Layer 6 of a small transformer language model trained on English Wikipedia (11 layers, counted from 0, width 128). Numbers have three digits each and are written without spaces.
A neuron's activation on a vector x is SiLU(gate . x) times (in . x), where the dot is the dot product.
The model reads these tokens: " T" "yl" "er" " George" " |" " " "2" " |" " " "0" " |" " " "0" " |" " " "0" " |" " " "1" " |" " " "0" " |" " " "1" " |" " " "1" " |"

The vector x that enters this layer's MLP at each token. A number n stands for (n - 500) times 0.0069.
0 " T": 475521529321371590485465504603317487476457657585553349397440568434302370486472610646419538486445432380365532525608307352386611428571615428551588302227530447550809511374485454407361487557450579618419539391602638438606371531491530449765673587313471537753479645519484269251568459669271344522201393567467391500320342525574550314412382435339373455396662389574781537713324313394553702480482
1 "yl": 460475439475463495543441458541547575418546632435651565421498540545280628519537689465506349414338482284476671620564245471562805567417678508551493249469301606237834515378495632520405525393502580578467482431532805471559531344449785422622522412657471635565526431447102493290535556449374489516509467250664327225542436311409505364327326581429718313401496524430595582644797327245560483619364
2 "er": 815412416538488339423482363431408507479746352396580567453628541542358479528563561574662449381413427564553584505256511588447542247517723553594283275407365511165682539473555419515344482485335550449447528531303591525480460458312539576681412418592597480612512401238455582433683393674590369332425550303473531483456479714557379466276568561237613340608487285474458513533704246373599688687563
3 " George": 467642524461489307411456245593475612578373389538469748613561429608645530488523449542332338492471560383464691292435458504365500349666528502572299480401652492340356438413322579451444437444273590536491534453343629493437442481421510507665272284519582704549565617545702369465563357609333474181699450414646501394585680580625510511317552601437599679553406323497674527438540372662541506640705
4 " |": 516443627494613546407495530634507527466421535534472520503337484486304508414386467607419531465395556298553521475446467498391354535505452579410453541453440463525505315350541552525464409463423525523570664499450533415532485479489571536748413434288530558478288483727417518533422505568533579024602379578585487476490445600594445477528635480388569548433470534392409532425518432499613520767570
5 " ": 518452524548454517188488361638490486464389398421581683490556348645290602391391433620550460525472431527661528494409391491421381455511434605352521544449681527434546557425596543631603490538356294265508682459358609344618690493464537461837488381352484688553330494585368273515435573570506584387498394561453455355532515564610509570541534341422433541629556477452634408375604398481462518645544
6 "2": 492471547545285324193578491593512401566576319524739622383330524372346487422517396471474582542448465432606484600590465435369435495549436747405451375463647470499466784403548610545505370654552454325460498516350530433603493346326429453617498374422493634674418539610436377612392704374542606352474345469461458439485367587426539551491578412425691398592318377592474530521529444651239461658365
7 " |": 613444458517665363489530654553494478551342541583604484508403531388501295335489350460397524559333523272513479529361533264452335381443495643375424333277450504521496466418567614485396362516489532451541575574426564278706513467461339509464519314327550646557573617773437588610577572500614511197497408489575379357452294542492333506659646502379388402481333442631468511414726416643458408873461
8 " ": 631350414622537504191453326647521491450341335463591674385623422621477474320401426603414457509312419433591514524383535216562352297603463515423494331502542545350579636544578611553680474542463360239617516576494592287604674473366406344671489430397381645601518555577484310506587488626555503556590359670464386339521587503509480569628563385423284409575578404525650455338688459507372475683469
9 "0": 535489523669431461242468542622537433586316442453716690468405507288491481371447121449452398442399374464629327572390627347646351351625474609540415261484535487347597741507386535491515412583679593326676365611429692336551571348356567411534513439390345535580510683490539452476405576447530450513604392620507287385502366489356538474610591540437691663585407345621479607383449489398265469567361
10 " |": 698362332671694465502459605521494487617239545470535545480447475442643302356584316565410453650267454295521504516356725169559391330575563572554391326347422419447428446431411572341428394543578506455440447655531459278645536322421355531425542344386497443488694569664509591557618365506654426345554454626704386457494315507411256461833471520444359455536406432587408597279658645611329350815481
11 " ": 707385382731568538204368307644469565494264355436522743481709468635559364359469457725463483571348313439608493438394600292578442304646488502470489400548562504344501608491523601457612452565487306286526389531560530332539730409321480332620520433452375501524682556505468327454591425650627453592553324726532456397553557452432424499607561373426284477651574322544622517298673568520337444591526
12 "0": 569550521725467475267410453616483495623254439405655738523471482312485454380472160594510423497455283450633351514398617450651441376636497582592404335510554464347590730475309562393473435585677542363624325543495639386466579335326628412513566462375340409517631690456546469434380611462575437538533374616542355419552342445308534398583581538452706707622429280630470691399416549409214462482418
13 " |": 717408307728740460533427536530440528650224531434500569532526442481648281375586353703464466687313393298515497484396693273568476336596571538575379380359440408434440433367377583270396395505566472491409415612601394318586547297412404533389592393379493349438776573637514603550600416512695427372467453607706421492527333444362263415800454519422370473584425389599419655299624710636290377744515
14 " ": 732442372725583470260349302661457555535258374469533742507754468633561412391462479770497489600355252458603472422417594362551488278624504504495500426553545470352495608476493622414561457547478272319541343515607516361545759430345518313581609436464361442511742540488482343496594419657631440606481376715543465408587548408392413487609587363440270491634564269535616558357645640555311462575510
15 "0": 561595522694501428308403415625462492641266443433651719535499471346478515396486189635537419499476252464629352496425610498639463362623519584621391357488537453353624730476276568370429460565644520372615315547532626409474578354350657387493631468371319347529669678441559489453409623452553440552487410614552351436562337435301535379605584539457694724585435245600464707447379610416178495452418
16 " |": 720467315725758416567429527521426518655249543463515557540551400510615341395590380743502463687330357332531482462423675320551519304576587538579381401350422399437461440369350592258373405486526445499418394610650387335592591315431428517374660401394461296449787560614507605594606410502661417395402511596700412505549341410345270410806471526414365491566429352567425671351583758634253393720521
17 " ": 728499360696613430289347281656426553545289393511536716515752462655560488409471508776537494607382249490591460403461574393542513263599531517526483444523533451361498609496476620396533491538463251326532322521636505385559786443349555286567670433472332402527772529469475362522609419641599448613427427714549474420589537420384418472642595370425263527596568239500586559413596692554273480540502
18 "1": 540483510617544372277391339635485485580364459561534605467426387483534608387454437699591460644357317554714377492459617402452589385605593592524373421536485394278554778523332612298400534633643375389470280577564533452388585293386616326478634422424373372585799571528615466547481597461516393509370411556617558473494540447228453332552580497431665531475393160522564586577362723602170456449562
19 " |": 681581351648807364569416514491417545635315566546592545558568387490550412414558383756505462635365334360556486409484646369527515284503608558518353412281428445407500451393382613303354372491490467494453404589671438321567628344405405456332664384396428269494825578603534621604644499478645452388393541608663465485547328399336297388771563553339384528547431259543445661425580726688215443686558
20 " ": 756562376640638403304378314624443534530329392569557680474720446646530532402463498752503466560400277518602472412469567395535487224563561537499451413506503457333501612507496609420539505531434274305548316541651540360602817482374545269565669426482306414562782521462472380544616432610568492610416498726527443417575546444389423437702614390396217574577570214455581540461545700574247533546488
21 "0": 554706541642527404322435455606451489633357468525654647522439461355478645410497212621545391450517298500644345472429594507653474325607558615636346372464535458385624735500278540416404485556574517375609316568547631404472636394386675361485668446398304332567688657409549517500432576424493476547440538660572330467538325482324542345700590551448680786534425245496451631518310640403138514434426
22 " |": 748562335714776375569447550528414540643331556530530506539515398525617458404600398710548459644362401386530441439472674330559520280555635559574373405323413397461465456382363574291345427477491421487456374625683401335610654336451421505373712390423450267469794539601468609647628373472611439401365581606721372512520355440345291401817489532399345520522426326514417626361536791646216376702516
23 " ": 724556373674636385316364287652403552532309419552540687523750461682542552430480533748568503604406254533582454391521543413526536235582546521533470459511518428381508611523465605396513503536454233334517321519655499397570805464347589276564716432482301386546781518456451381565617398622547463613376466715547493434591531428388427463668582371409252541553575228458564541451559729538275476521496
24 "1": 536564526596569308321420368624461478574394488618544551479443381520503681408452478697617471635381303597695365476518570421425614349580618598511363430546460374312556770541328593309377562615601352397476272560575513464402616327390652307484698424450315349606794559503577482592491534451456401498298457553620566502505528443252454326591592496401624538435403161474537570650310781572185454432545
25 " |": 676661365629813336590444517500384547625375594615609486574555364538503519449563426735546472618396344415546475396559586392513545259471621577505337426265401430425508463441392610306344416485465436487464396594687443345595661386417457427342739379413385244530798567579475626649651469461560450392323590600658468508546330422346319386783574568311368559487445260494417638509491781656215443665565
26 " ": 730620367602648375335399319631420527525387429629577627472701439671502641432474515723546479554430315564576468411532522398529508205546583553523438418468479440352523610558493601427531553519419259309549323548658534384613837518376574258567731412483277407599766511453439402588639416585501507612357539714531440436567544476404437430723615399370216589530582222414532513531494739564237523530485
27 "1": 529616534561573315311452429613471467560472497687571507443378369508495756421460469639605449578411380611719349470495568392456580331573642637520331411527453399323553763561352563381390570607565379382486274594555543444416678351416667310494699391460330382649742559495549500613515496421423439502291538589629529504463531501280459298667609517390632586401397187408514505677270769536165461438539
28 " |": 675704376604811319577477556514394548604435607671618457554511376541510589447563419665555468594414416440542437396560579363528532247461650597494331391246396429445505474456423573340375434474438442468481387621671462337619695410435437436349746355429394270551772556579439626674684433440524477400328640604661438499507359461374333373828587575301352565463441261458397589516470784667193426675561

Each question shows the input weights of one neuron of the MLP. A number n stands for (n - 500) times 0.0012.

n251 gate: 631448480397606330538407460310343577507557450549480360395537599605456565755546396441480369425559683627624628547667390439497366503544392711581477582415370607520673347452594412480387415436378602595517671647446507334563510396480360293433566385547563343402453439332632595449757483532388537534593554484500616641404483389566447321733578608486344551761579460463338493742403583520524443265717
n251 in: 484408609453361417386713478426339374694729633531354390401478512537398692660500512593585519561240650636528519522491509446560491595570327491525450455423670515541366471729436602420563612440633491387608531592538472586541544608554519538548743583475348590522676380265597410408560500506574566410541468512274463519372550243460398446525459432500717586452569344545482475346519663545478414627374
On which three tokens does it fire most, strongest first? 28 " |", 26 " ", 27 "1"

n0 gate: 436405561642567669648470591571548452370787406399430519470536476592340549408420423589473326479691587576306521467594413479352543500518547462366491500592512506629448287565479374558431503515470483448622393337448497341218354305509633395411446399476593414546368454474470526552543397327548585514566639359488602357596588497599485503431546506543523424491545622485521443358542569681518579453847
n0 in: 599453422443571693413497466537517486417348563436274407578651388597356367356478403533376429470321412514639383500469427468494580565414608424557353401543268517539644513186525442388455601486388546632479472414658540550587436623400503318341714601687536399405650560492478492511426497486598523422556574376559450517578526614475425403489425528486456425581435471618621593603523509477497574481525
On which token does it fire most, and how strongly? 6 "2", at about 0.54

n38 gate: 524444507591662452571507819410469568613695425543524507324425426311452597441347483480354555424447605585357531490503348493707425544456450506370419659431314638527417450716526559386514510446550694239359477374259439513530456825449446541471547304439259421514483469478638506373397539388633609634631419285336557541443534483470437356530466307291480668466524562589339483606490482583353418510764
n38 in: 457385459735379544417531485594271682512566615561653674512562506397578522553549533342645622560431482512379472360395583312481556655353473352643411547601661563466497545649569604506596629571646606397513631521560484464386491609376556478471549368435485374456616385509436597444581081563713466509472376618457561528497556690424418413442676500522479566525328675437509491639506471277488553509537
Which token does this neuron like most? 0 " T"

n43 gate: 355399538278503518630414408444480500715491595540564420542419606410444620485341373534506596399632566488442657636319419398434480517282415384523583438353500478597635458465385565679362488636477503549524611435564558360368306462543532327429692319296477568602424555522457475433561506517548486513477480522395660517551607582477616593635599602474385430447500503579494477746581338433491515483486
n43 in: 522532218615489377337473409542497560360478574654581418403555636347494492422381551659470375433575352575351331583558442447580409431397484631528500573455492457342570477432385522668514360525481531570654554443478472642314606530547659475477576469459386480594556519542584409461425594583581591485527420264451492368560373453459535467464570640475481442640552389525412711522426586528591522497442
On which three tokens does it fire most, strongest first? 0 " T", 1 "yl", 7 " |"

n200 gate: 521524531374238567439401611730388479550494446494381429527491431709460503647607356503644424491594476666726533582629536476476530603470494434479455408423428427401423453417444659500470614651432414271606376541567443362338574488464560436446458546750417426409466512494395652509412587538402618639509512632648318509479512500598657257518476420500392439671500388479541509497352584715612400512407
n200 in: 393483409520594521481575590379462497483462471503371393446485431409406633656469528546327564466599607523480567532460572553598459497401582713544451385503584497684541561678463453500561609422452558516443440568359535480707500555622546373514675456549560518459670523399443577386202557475674570489710352573534443552566601558592491331641603514638407626506526421271197477412338494506477444416552
Which token does this neuron like most? 21 "0"

n204 gate: 488427610425549488552650614424280407541515485524482537535518545573564616479234330444512518506582530428485497488419452609641434464406574555406431396708383614333451376497754628292503445509373497511472358382558443450566547436527398469440542406503455497628494509585631751582746534523470578603503425342521414563533503436470414403443552474448579457820506539601587308577419609738603303526530
n204 in: 491551364550427577447421474533459590631420561483441569534479468500441521381646611534552547637557631523480535412503459456649781456532466553497407470363520489587408623210469396758619693445474539375630526437669465432425364618614532613403714337497561414432432659539494400471594461534741518538459713588509575441627494524405712471491429346494497544494419256467463523637526470470535588463520
Which token does this neuron like most? 28 " |"

n213 gate: 377396490391589507592295560493490556497567577343399663676487671367355622514464610405424497325439546403480390567308291574517417610473510475540523707537274658599497476534545507476470351487441623645572392425409373293474605667410454486623681470517405399510453430613609484440618630503363690721632483409412480597306540285254493470427793367503406739527500302520419500438507521584634315577470
n213 in: 624452408451474439426352530547450442489567525427344382535536522438244413531505412438615434489540672445456602536536429531555588431608435589442421528441566484574433440418543545525629427500554529516597554503302450481675600528312456422565475503423522265481678478544356432419369554481451616601410395417554424624378558605304541445645450481581465528361437381522332730301541637478489397630503
Which token does this neuron like most? 4 " |"

n172 gate: 487445423629487477712592520574497579510747805276366551581669624387383503329597806393523364510500414755454626394513381477563510417407474412533457605561474455638557491602433376463642594556341516525524500422497652487339330680420484574541362523665448530266500540634451484630600544474507450527474497655555565434164411597382367523707430613627375473393477383517330602380500541530410637433540
n172 in: 594640643559466461360380503375424594480485576269518638638491529555390533399566520402541391517374620476403409544567433429362521532639454674659599617330567426488467430407443428440307488529373517508457385603464388417573616414574664431478407687336570652322375482550503578610411385514480377551564573497491457500523503473491437686599494408705568230432532485506694553566544348479659539508316
Which token does this neuron like most? 27 "1"

n108 gate: 299387424463731517529659633659258374480514469473720587547326459423462503715363543413643661553477609346316579551517361521605356534414253409534558559646514583612375394493550323469564604316500575658595473480407500424571446493664405524351429351605550503617123493703544426662638489424473449638473538470698439476557572390382654507503517433348454211559473696507437548640575447465699428546446
n108 in: 341298327482640611611458567354384558542377451326466547608540715315466578320413551395089426565435600356491616405734512457521503366423628459497576550463226565382562559572506491395260584515332541468535533428450378411503569525399330460347388432503641531540596509578551679451441550488506607548485552583401554430446537485542542543364485452494462472503588629420402488518537535345574438526500
On which three tokens does it fire most, strongest first? 7 " |", 1 "yl", 5 " "

n101 gate: 406469532459407532548456280312327632592582632404405529472566472383398510436438503528519487506601409588261573554635378624472399337424460395579381628340516579628468535680579481513541561437500631411510525500557355506565571696456541554467665414481509430446570588568357652253424626357296535326397447402389450437361368554208623250721506460462393462541503472567509619709503539318440589494481
n101 in: 557572679310359454467676509451506381478552477475569503572363633547523517431573641525421405347630373406415586500403472537526480779357636500554710480546381522376613500483464480416384288580391435505568492611503471411582531440617486610454483448497320413566327649497511630448477409379396457566489642589592413514604511368480570580486310364483326471512404615419528370436489482561440477552713
Which token does this neuron like most? 0 " T"

n97 gate: 463564701367549667622520548526426591550557594486537581383656609511454716572433500489466534525417573605443432400576641477636528653469567462517644465442670593494563399221560411434415486409341473446456436456684580530438511546551308439379536667477489454477494446454694632657494684415533398516373537442336492611307441469480358332413511519451527583540643569563442503514528506540506337331503
n97 in: 374503409494728503548665478415604685473463522392562342269548547385509366312685437550609667557579366359433455506377399514416517438412448422686425577423511424428611559457511531588545586534541444559692417533463497402461309421559559511529531500408483451299585554420508527486508370552445494503603421415478326618594618435478621444497702429568549548639372458483399648448416593623475475397564
Which token does this neuron like most? 5 " "

n82 gate: 500374332644526450371267638356540503521708401415354629358704643668559356444536389524386587629479641543411642491420393590350429562491623494556341509582528476531362424513366400613411519503542500558484421304509364593436585568614497459585509381574372544469591444544537599537599586634476589562534411422736418605479654348497373388543565364388521525665668531672607647458460586694460516384359
n82 in: 384536325494587560549514500422636404591571545450692613506503472591497422560406500550472543539497661432392457568559370334514236517343536557597508662503573530562670412410522569491432520528603462580617394428509477456618388534500511399460444380483411707574445457313517406609594401577617384591590310467539542605534732483413683303438617494469544380669536423563344565600409541652395529508508
On which token does it fire most, and how strongly? 14 " ", at about 0.68

n264 gate: 299481710605456363412307582319648487445586533558587564384262461468260544614306551403493566416561707530444530586595264500530639523537442450536507524567549682533540189642554319664392426655600650725585397426567602506408598530434474406391520510543591637713500589562552722503357456439461629536471480635445604599328586414503626556588597548633471493650712503503573559368559520584550354395513
n264 in: 452696454431397378397506548585446653374494497494473512529620657547467543460491550500389542453433470653548398362712706391602389563358485463542378436372569671435363544380494540692563555500423346457537403735488491480378385482539593369338399409374663412439494416565432435694470451372344479500571539503550562482544572512592641464390467752448488476442601482379465309512521419804557570324425
Which token does this neuron like most? 12 "0"

n74 gate: 506620494394571433558506443439546506621425658534398529548497523534520503640576598751483587612536417520417535575489577674589584448532444522497303474687554584480380637597361500628514544368407623557557418337413488578389506610350574494429420363646330404503349569511670459271477547644520543672617466559525562451472486561367590379386698669427475520643472486485519586711480494564399616602549
n74 in: 529426456745531530318456667408377529511541280408606581589521509326361512408451531356325388514489363433664394418456418414579518392473511433329483494628538582616423521407665461470532589444575414436655601460482506369503670627468523488489599568477318435524450729494561550503553518517569626441422570412477491503500409530595431444622758718414588657453570535568605550609389476366391701449608
On which token does it fire most, and how strongly? 21 "0", at about 4.2

n237 gate: 680386754468621801652377440300429493331546412275457569445882633362236314471434445517669511442517584461415585535412335518387627669418362470638525270572416558531504536424449432274377522334538601269409507459589475366311476447557556672487521507641542482219529443497584620578525602360514493617542370466393441493657500400500462397570468369379380603657531592629589778655461452582553511402423
n237 in: 533647491440480375526392548445548437414497627352601429627476557382317423598488720553362600623588485415376706421587734409674600687509503517570635435408539702596665619386392509353554392319604428526441604518540421441485423470545611497566542375563485494506509618514467323418296621427405557547494636585304503479545440500309337536611585515466392591448431464384515359683542378675458503430509
On which token does it fire most, and how strongly? 1 "yl", at about 1.7

n296 gate: 494512419554527516384671586552583649506619577750545572528417560500519616597466466541519359360590402481564410532535471346456328449500385585513389601455484423481345421709497348607570513408428609419454275382271474506235657413423617545494636535443236581445277622554576485513670631703412500658636580537494547417321621632528528503630439593410417452468506452455525544400312470688583696356316
n296 in: 447642491468397441478480488604480430511476646609350575317512494588429533527509327394541638665282413681517614348596622609596465547585463478441535628420293503526491500449525500459512411293365378470518563480408412401509566518488529506442538772698540580423583793613584472432535587489514407516462404545549739526575488509347451512483659452621551636583468353550506637392480352467538524427320
Which token does this neuron like most? 21 "0"

n282 gate: 500494676451462748372579622522335485557494460443389559315515415357336543364551607419497389464488515558512574439631375494613583320395610611439430584441372503449289439394541605395424540439443581324579377428602411542497464469555594435402594549509518705522432595356506653559626645606596628582364411553413548665557421485443353420615630599491331549670494540574497728533405418500503275359722
n282 in: 645418409451403488547425570426497546526477532332617512437570572599615500250548610434384640497469488724433666698491390289561360564462565492436500639597462511460532492524497568515434476512597448426383420594574404463630617418509514462439526321538305574462450567522385635588740317553483538575517361545534308395374564719500517456396532375345573608426408778521478457491497539518623567500367
Which token does this neuron like most? 26 " "

n56 gate: 538500556469530440520253576693503572439615386395479525486548719547437496532554376202579514497544579576552590389521462538614486268218419451670418553567345517387496601539510339475462416610565562474332622561521472477490619583306486486467507549689500539674493302461531559629483589406368562694709303487561633386364472552585344465689528514360436469441729430175202534682465386440500385354823
n56 in: 626632410524550525526335466721583668500528669503611306422497342614699391771509449566485515587551500475555294460524408652503279368519434506355393613619693640585491545346432500484598591430416453433436488416410386414673461494608586469451542571460515544441531460402624477367577759438560420627670635542491424414573561364309371395473519443292414494603555401382506451470448487531605574311586
Which token does this neuron like most? 26 " "

n100 gate: 547537678594638554731578566650406569479693547423392545405415388610545436583559549404541228341253434544582566500491550510700402541212503677528247548526372366472417396545524443385697465475549569426640506457353484524581546585194466404455519532560457506265373386536596697538430594318454525520581352512417419494509582408478500374650465466506509306430460453392482566555475516548544389579475
n100 in: 630379439666549540500443250518557343583433255506564648592436518482396288393716541488470442644632440385467330415374692500497497509564417457451593512528328415506426519472485181518524438569488546486694553414534618477287494348433440810477413414476491568393445451457590466607512332398515482503530521497619589551497684415384470409494384606534380506570476378433582584509524416540464729564398
Which token does this neuron like most? 10 " |"

n203 gate: 634598649463647568673570467340537400303696483447351517530718537615493316343447673599587395317451397487356540648467580571470329477375464414524326414575497558307425482517373442136650688332556535544510342457452456467510464422433440510557454571567388476473388305655454729480574555312460641636493299640441447356454574510275414345583636579527318578476520480622481684405363455520453395387477
n203 in: 497456464610483494520548503367375545590506500465461381471419462535488633464438323787604560573619634416476623485402426651518446273518520688542521497442500462450294552613651630561548585381582404381330456593370398715461456761452506752463485443402686366425624548514335375515497392520606392412322485369403479605485637557559594524550479482425561569497497539485390339523592478524437536368313
Which token does this neuron like most? 22 " |"

n292 gate: 362402769521529478684391659438494546661454509533512587554684591670447460540488580632384469512494755555442540537427381546253482460703584628635521481556354610597354458453550531342536596241374538486234488398485436479476401543610421534480464469512494410537574568546563555522543560736599365568576561610296633610316546586572437306476466578599479472515331632494512549440473383571632472421500
n292 in: 506424543512555299566566485576497647682412506459470549526524494377743491540479465733647488538287452380470548618419509533623554485539433626461590595573536398598445426328459491409587494437568554577628659477311482442601488618524318512602542476497491454542704645483500269542336506581618518384726476558367654575441536373470518527470591397515503715549607464612436670321593668424612579702449
On which three tokens does it fire most, strongest first? 3 " George", 1 "yl", 27 "1"

n129 gate: 435458578426453443627589605582460451530650509454359206518559521421387421541527467448519677500593796497481587621367500603688453354279424713562423519497457698521443460541815390513611532404400694479526457445406581563549616528475543531365546472367512434406409565632528623397650605479576562469512420425561555537534525497451394484712700385506395444466338416491305515564333494469425275566602
n129 in: 568323519567717459562469393531515494506571497449646626464645555620176466512406566367543361506491772537377556475448347457423559512615395485574414494513571378518397477601315531434491356485427395413373494671537398533552455348448567478407613733485421466556472308483536442404540535559645266514595362467554579365409626655725355571515441536469631457537609444553336402539577354709426345568479
Which token does this neuron like most? 7 " |"

n128 gate: 412361393613696592489568477581426528547443608528397299324437579608339410439478370475293265400511599369500354446452591503648480554523556399480387329506449401460338357614525367512619570565461476540497419347491580561396534491531446483344263480599494639509422537527545592365540456387606446534508392625576565611624469500348542506706607508598425517488610509419329457506372553523537526470548
n128 in: 581558500570459610634371462267405411468462405558511539415530583471500544549513421537497492455547387476476560603575403454670503516525592616481505470475430497508440693638374349514457442608598446564312521640390538623672556383462589451472623377470367429612448519273473620413636366652386551527508595387593463681524605361596508446613596598322584497437578407448469562392486508412470456523414
On which three tokens does it fire most, strongest first? 10 " |", 13 " |", 16 " |"

n280 gate: 325468507352475346352516546423622352645637464451537324286573641571627456446390648380332606484397490705490560404388595243484235646440665386487470594668596634405389488700413560547553746464461604466432519536299500298497598590599437584522552450332386584417376593612369497540573507420552361603753450523338565427330642453696630337615510542530615537500480567604583497578592404440500643516444
n280 in: 422546491444601348479277500535790497451450435445704443326347596439585491544494555576382560542557491472484522538481450541419469541610527363328559557700621485701421414541503453563531605575543453565368506582396372473642534459637602294441592427519454573431424578488377565271657336226384425577590484491573356550571553450703653638704484460610503428576491582248352351439512577576707572602512
Which token does this neuron like most? 2 "er"

n92 gate: 513661477513290477586487358507642397532493422405559507554523545573546618513598557567603445450764416549342526568613564640436549542565579645627593474605632625365444645447475467513490503442522577613500278592516409739545430415445461592515401513477388474389605506186692616510627403484271500518500678085643446552631729409443522428452418636392538500602327507595635381478558396457448578410481
n92 in: 435667428630231572624529411479441414506563438320575500454411465338485443578590581552547440468621347458559654518465479533541556370622714534479571551449391632494491820512357413620621473568549500475426346457524488477617485536286456488629506557482611665569515613399608365485631439666355583685503385345535506399506568381392555351565443413386460422560439497578509356442527509467455587324547
On which three tokens does it fire most, strongest first? 2 "er", 1 "yl", 3 " George"

n143 gate: 387349409369432451733439555428317426610322597427701418538635576519520578484639666506506626249400426419558694471593423477295513603503569540458721589484522575446575341484422461353484402339497518503303532506474445472436462455645465493506611585782570647445585594652366649386461497572459687541516484387519468471427577461484405519695542453445463584614490425728537542506600197464358309491269
n143 in: 368360445698396608508371460313555500424428494455694562410399577480491290418551514661448650573584511569500639598560446349434350382486511475517411394526420519497535434344444602506340520563463555538366387371448532391506568630379423471369591506457659529503532676438406527631636488483613402590489517542610489788619549526545427376531465573422550616570460575517461552418621601599607332273397
Which token does this neuron like most? 13 " |"

n257 gate: 585423440536566686553585641467569480401355510555510349478408429183507284397336666516314520433580546625490730589507585384634303523533404456431520507743431383299394281684589414590471343549622425562375423455463461535474458523612474397519416563614274530536367490466490751427507598380741425575461415573542274549523595536613465401507533542292297470613701576460402376577471510507546477396549
n257 in: 399500478518442543523409399516644622491408335548747541455525509560314571528500390563582525527515555411506454426491518448610672433408617532439457562509506459545528520397598543565625762653707430462586482380559671539351624485472561540454657320384449404265336571442636352534355383533485488570630518565467578524566497639548695451342673476574556543618427445469227674362372684615651626576372
Which token does this neuron like most? 0 " T"

n149 gate: 557578416500378639479433484361624443516687721487461405431426576569574510490503730481411689379336503663312532439468630410545410446587450549465506565779557475541357558624432575542430601608472473406391278494529436277449698545442446500591497626510446484429393522533636597635468826417491414485620312484619579548509490317582650481452445497535361594484778503325565646506270497555680490383443
n149 in: 563423395262362644395350359532487494571408283395452754445516425294580609519509442549707652479500500481585513658340419478453412478345457518541538683586412457559404609445625577474472487406444401539549392528446424540350624525289553704825488478563543596503487661539550607516503532637463503517488274393522553453674421529444420364484554337297402510557397472669527688448528640366538459648437
Which token does this neuron like most? 28 " |"

n313 gate: 713243517520592459634520530453363586484490390457460268441497599552520324520425468373497621584390487473623353527454493611530366583342493306587593541473414448497409485350536466382765466324389538380452480363375587416632523534497563412345371618619477693520406513597454491544376569445624227564533367494320155510480630336408392493735588438490306345503586440567394573376457466588801443510364
n313 in: 588363510578463735444529451632568523360415464455618577564761326475414464414554579449338500459570455598546582520396542559646546660405462338628545380503403412584460503463494609470506546487266454404544570666702386506406561529467688699543490704403439636434543477509600380454631665560692764527561633433353545477420702704773545713526609659395418507622394493355491500586725493566326566547468
On which three tokens does it fire most, strongest first? 8 " ", 11 " ", 14 " "

n269 gate: 553388566441651528627205451622472596576731432457541627555466488539600475528549470376562475404320380612435441401555472569537484562556545444506435538497389509580456508528461487440402645661278462318580640488676546581515290578478441346450326437654430277260487435336561512425391644506518553585620599548506549469497466488515360326568472730375344475472436609419545592697361471600472385274583
n269 in: 471464316503525532577428483477520491418445457452485671410463463441552465661537688508534607464369477413445688422368446465509497572633432541662426585761425497557596434420327576439365526483647538519318350410585509525486653344468408365418645599491352561581622731669659639541480236428585621471466512433392551546528506538472664486506512629579397590576585439593539575458546378506451654508377
Which token does this neuron like most? 25 " |"

n259 gate: 344545591639402564519460454503487321305647420265584425464490582487550429321458471317613540484519308430576463563483526580407613437436435481664318659686407651428409509507365352345639466410480573497589516523460420355536539497320315449484372379334421547470298447509562550527725562487510480625546487442445582803369467520149363383714487649487448409685375383554384437471208417382527557487586
n259 in: 760604560509655506530596291675453475411412691475506474411506553448548586414543530607385336418500453472391695387600500459668538519185488509311516296500503324708490506276491281681456529497571452349756592485668519567404525528572625627390593506584497554326500528515497414386402410391552394509565519433420380381540569396515604358519658509465500415541540364468430394494547678513535450419712
Which token does this neuron like most? 21 "0"

n182 gate: 445618494463500547552529471378394500511624578356410512624589622634506640651559374506617506494492643454296578532580394488406575572598553379488397438576348608352555337544497500628431544463438694598426669455421388458466432662402514532508653590560463398506480344411338674289567639492373615518526523360570373408477517480426382540460422520703419375587585460355614557511529565410584387613634
n182 in: 570458456344373644470413422415593416721477468511468681477520632469609694538452342602486582418663523422459637407301581541243439564237579483337662568594512463477397394458433547606569465535540693552338565503474474590468531582561454618478351509613503453477532631456520536482658318721423564553555523534332446483511428611471517482434327523395455477682428497456562491506549542500494617520315
On which token does it fire most, and how strongly? 2 "er", at about 1.4

n246 gate: 224544594564521718485519394493503606397662622613519336440494656691312542425424497585599335525693679484356397458615382565442468526494425580671449549418426435532575274595677513510474601372591591543247525236373622600541503555384232604430475360497513418558403410542551533439442579531639612562500506431276639561465506403468576410682562390510494370672402487403438455478410640588548367488657
n246 in: 500622391650544525699436451168347515458401531416515585473564479494596354575707428413521377569381409374659435497625457627451472528494545471349399616459564453509537393544257189447460528564521448401316428542534512509585431592592439649488461705344485488689491432697427500466531652444482374497467417384608485620373439673430431438667559386481408478509627407537423396521405598391629590479680
Which token does this neuron like most? 1 "yl"

n7 gate: 451536558480418588492514368503442391632587540486477606447379375461582591375382553551388700601561480707563584581615363422425307532428497500471403573678529508548640597421517725482471444483401642440366531393281428500403262425324428328481409453606429482604413480356625473433451426550525471511511532399542735569545494622449644433446512666363503483520460659570514385576437506529711451547577
n7 in: 547481517384381553574445437660621393462455506497553328416464519368486573632430446581442411530377431459414561472596541561453478594436543653323486446461426487593452465347628637553440618751508476445463359597567558481648456414508363480461615475624454635439503553419358408606444474359606489472607459444579508467546370567377497364459640341335382433545530533455241555481596463444528397479244
Which token does this neuron like most? 6 "2"

n64 gate: 290444463461649424431545653619497353565533467715418475382590420573591302405350456403551515594409581413254446491467401376467491524548303483630467614466410515488521558543442372363458742467556531477544462421579675474387630530524443488415470491521458433464445533531381440630640398587618533677542527360506708623461437479491323455542603767473500527564328449564398653394488301445346579315545
n64 in: 369400381554743393549625674381628301500465446438569348506411596358546622462511361531622319545536460531437506615466426558415506554442405579575409503517537547441332369570414601665435523477598473408497413478416523572565545431480491416408492538363475636520648423562531576431517356558663517434616374558708466414596597526508500402656509296431522275581540503436470506547434411729405647599412
On which token does it fire most, and how strongly? 10 " |", at about 1.9

n150 gate: 685565397541607652524408573510510567459436688603436536509455702394558646380503463594379561286581716548602615439656681471430551660558581439603338490487513441563328404578590500574465581627563473452652478475578427388313487567356551289509424374560327403255422532669314615506516582374588398629560465503494601283576519645509481522544629441613463709623538381316228414528341523419484474439459
n150 in: 551573442581560393471344638607614440297342455589482285456247452597454631488391523583488485418573479600506397603500416585578325398509424230557479380439587389536384536559573552387683276545385446466456273497485247497494485427560482479571589594446548613555442458412446554348439534535417621564470521562648482639607521503551456452428698453491302451524646430351526437635467572711561454627368
Which token does this neuron like most? 26 " "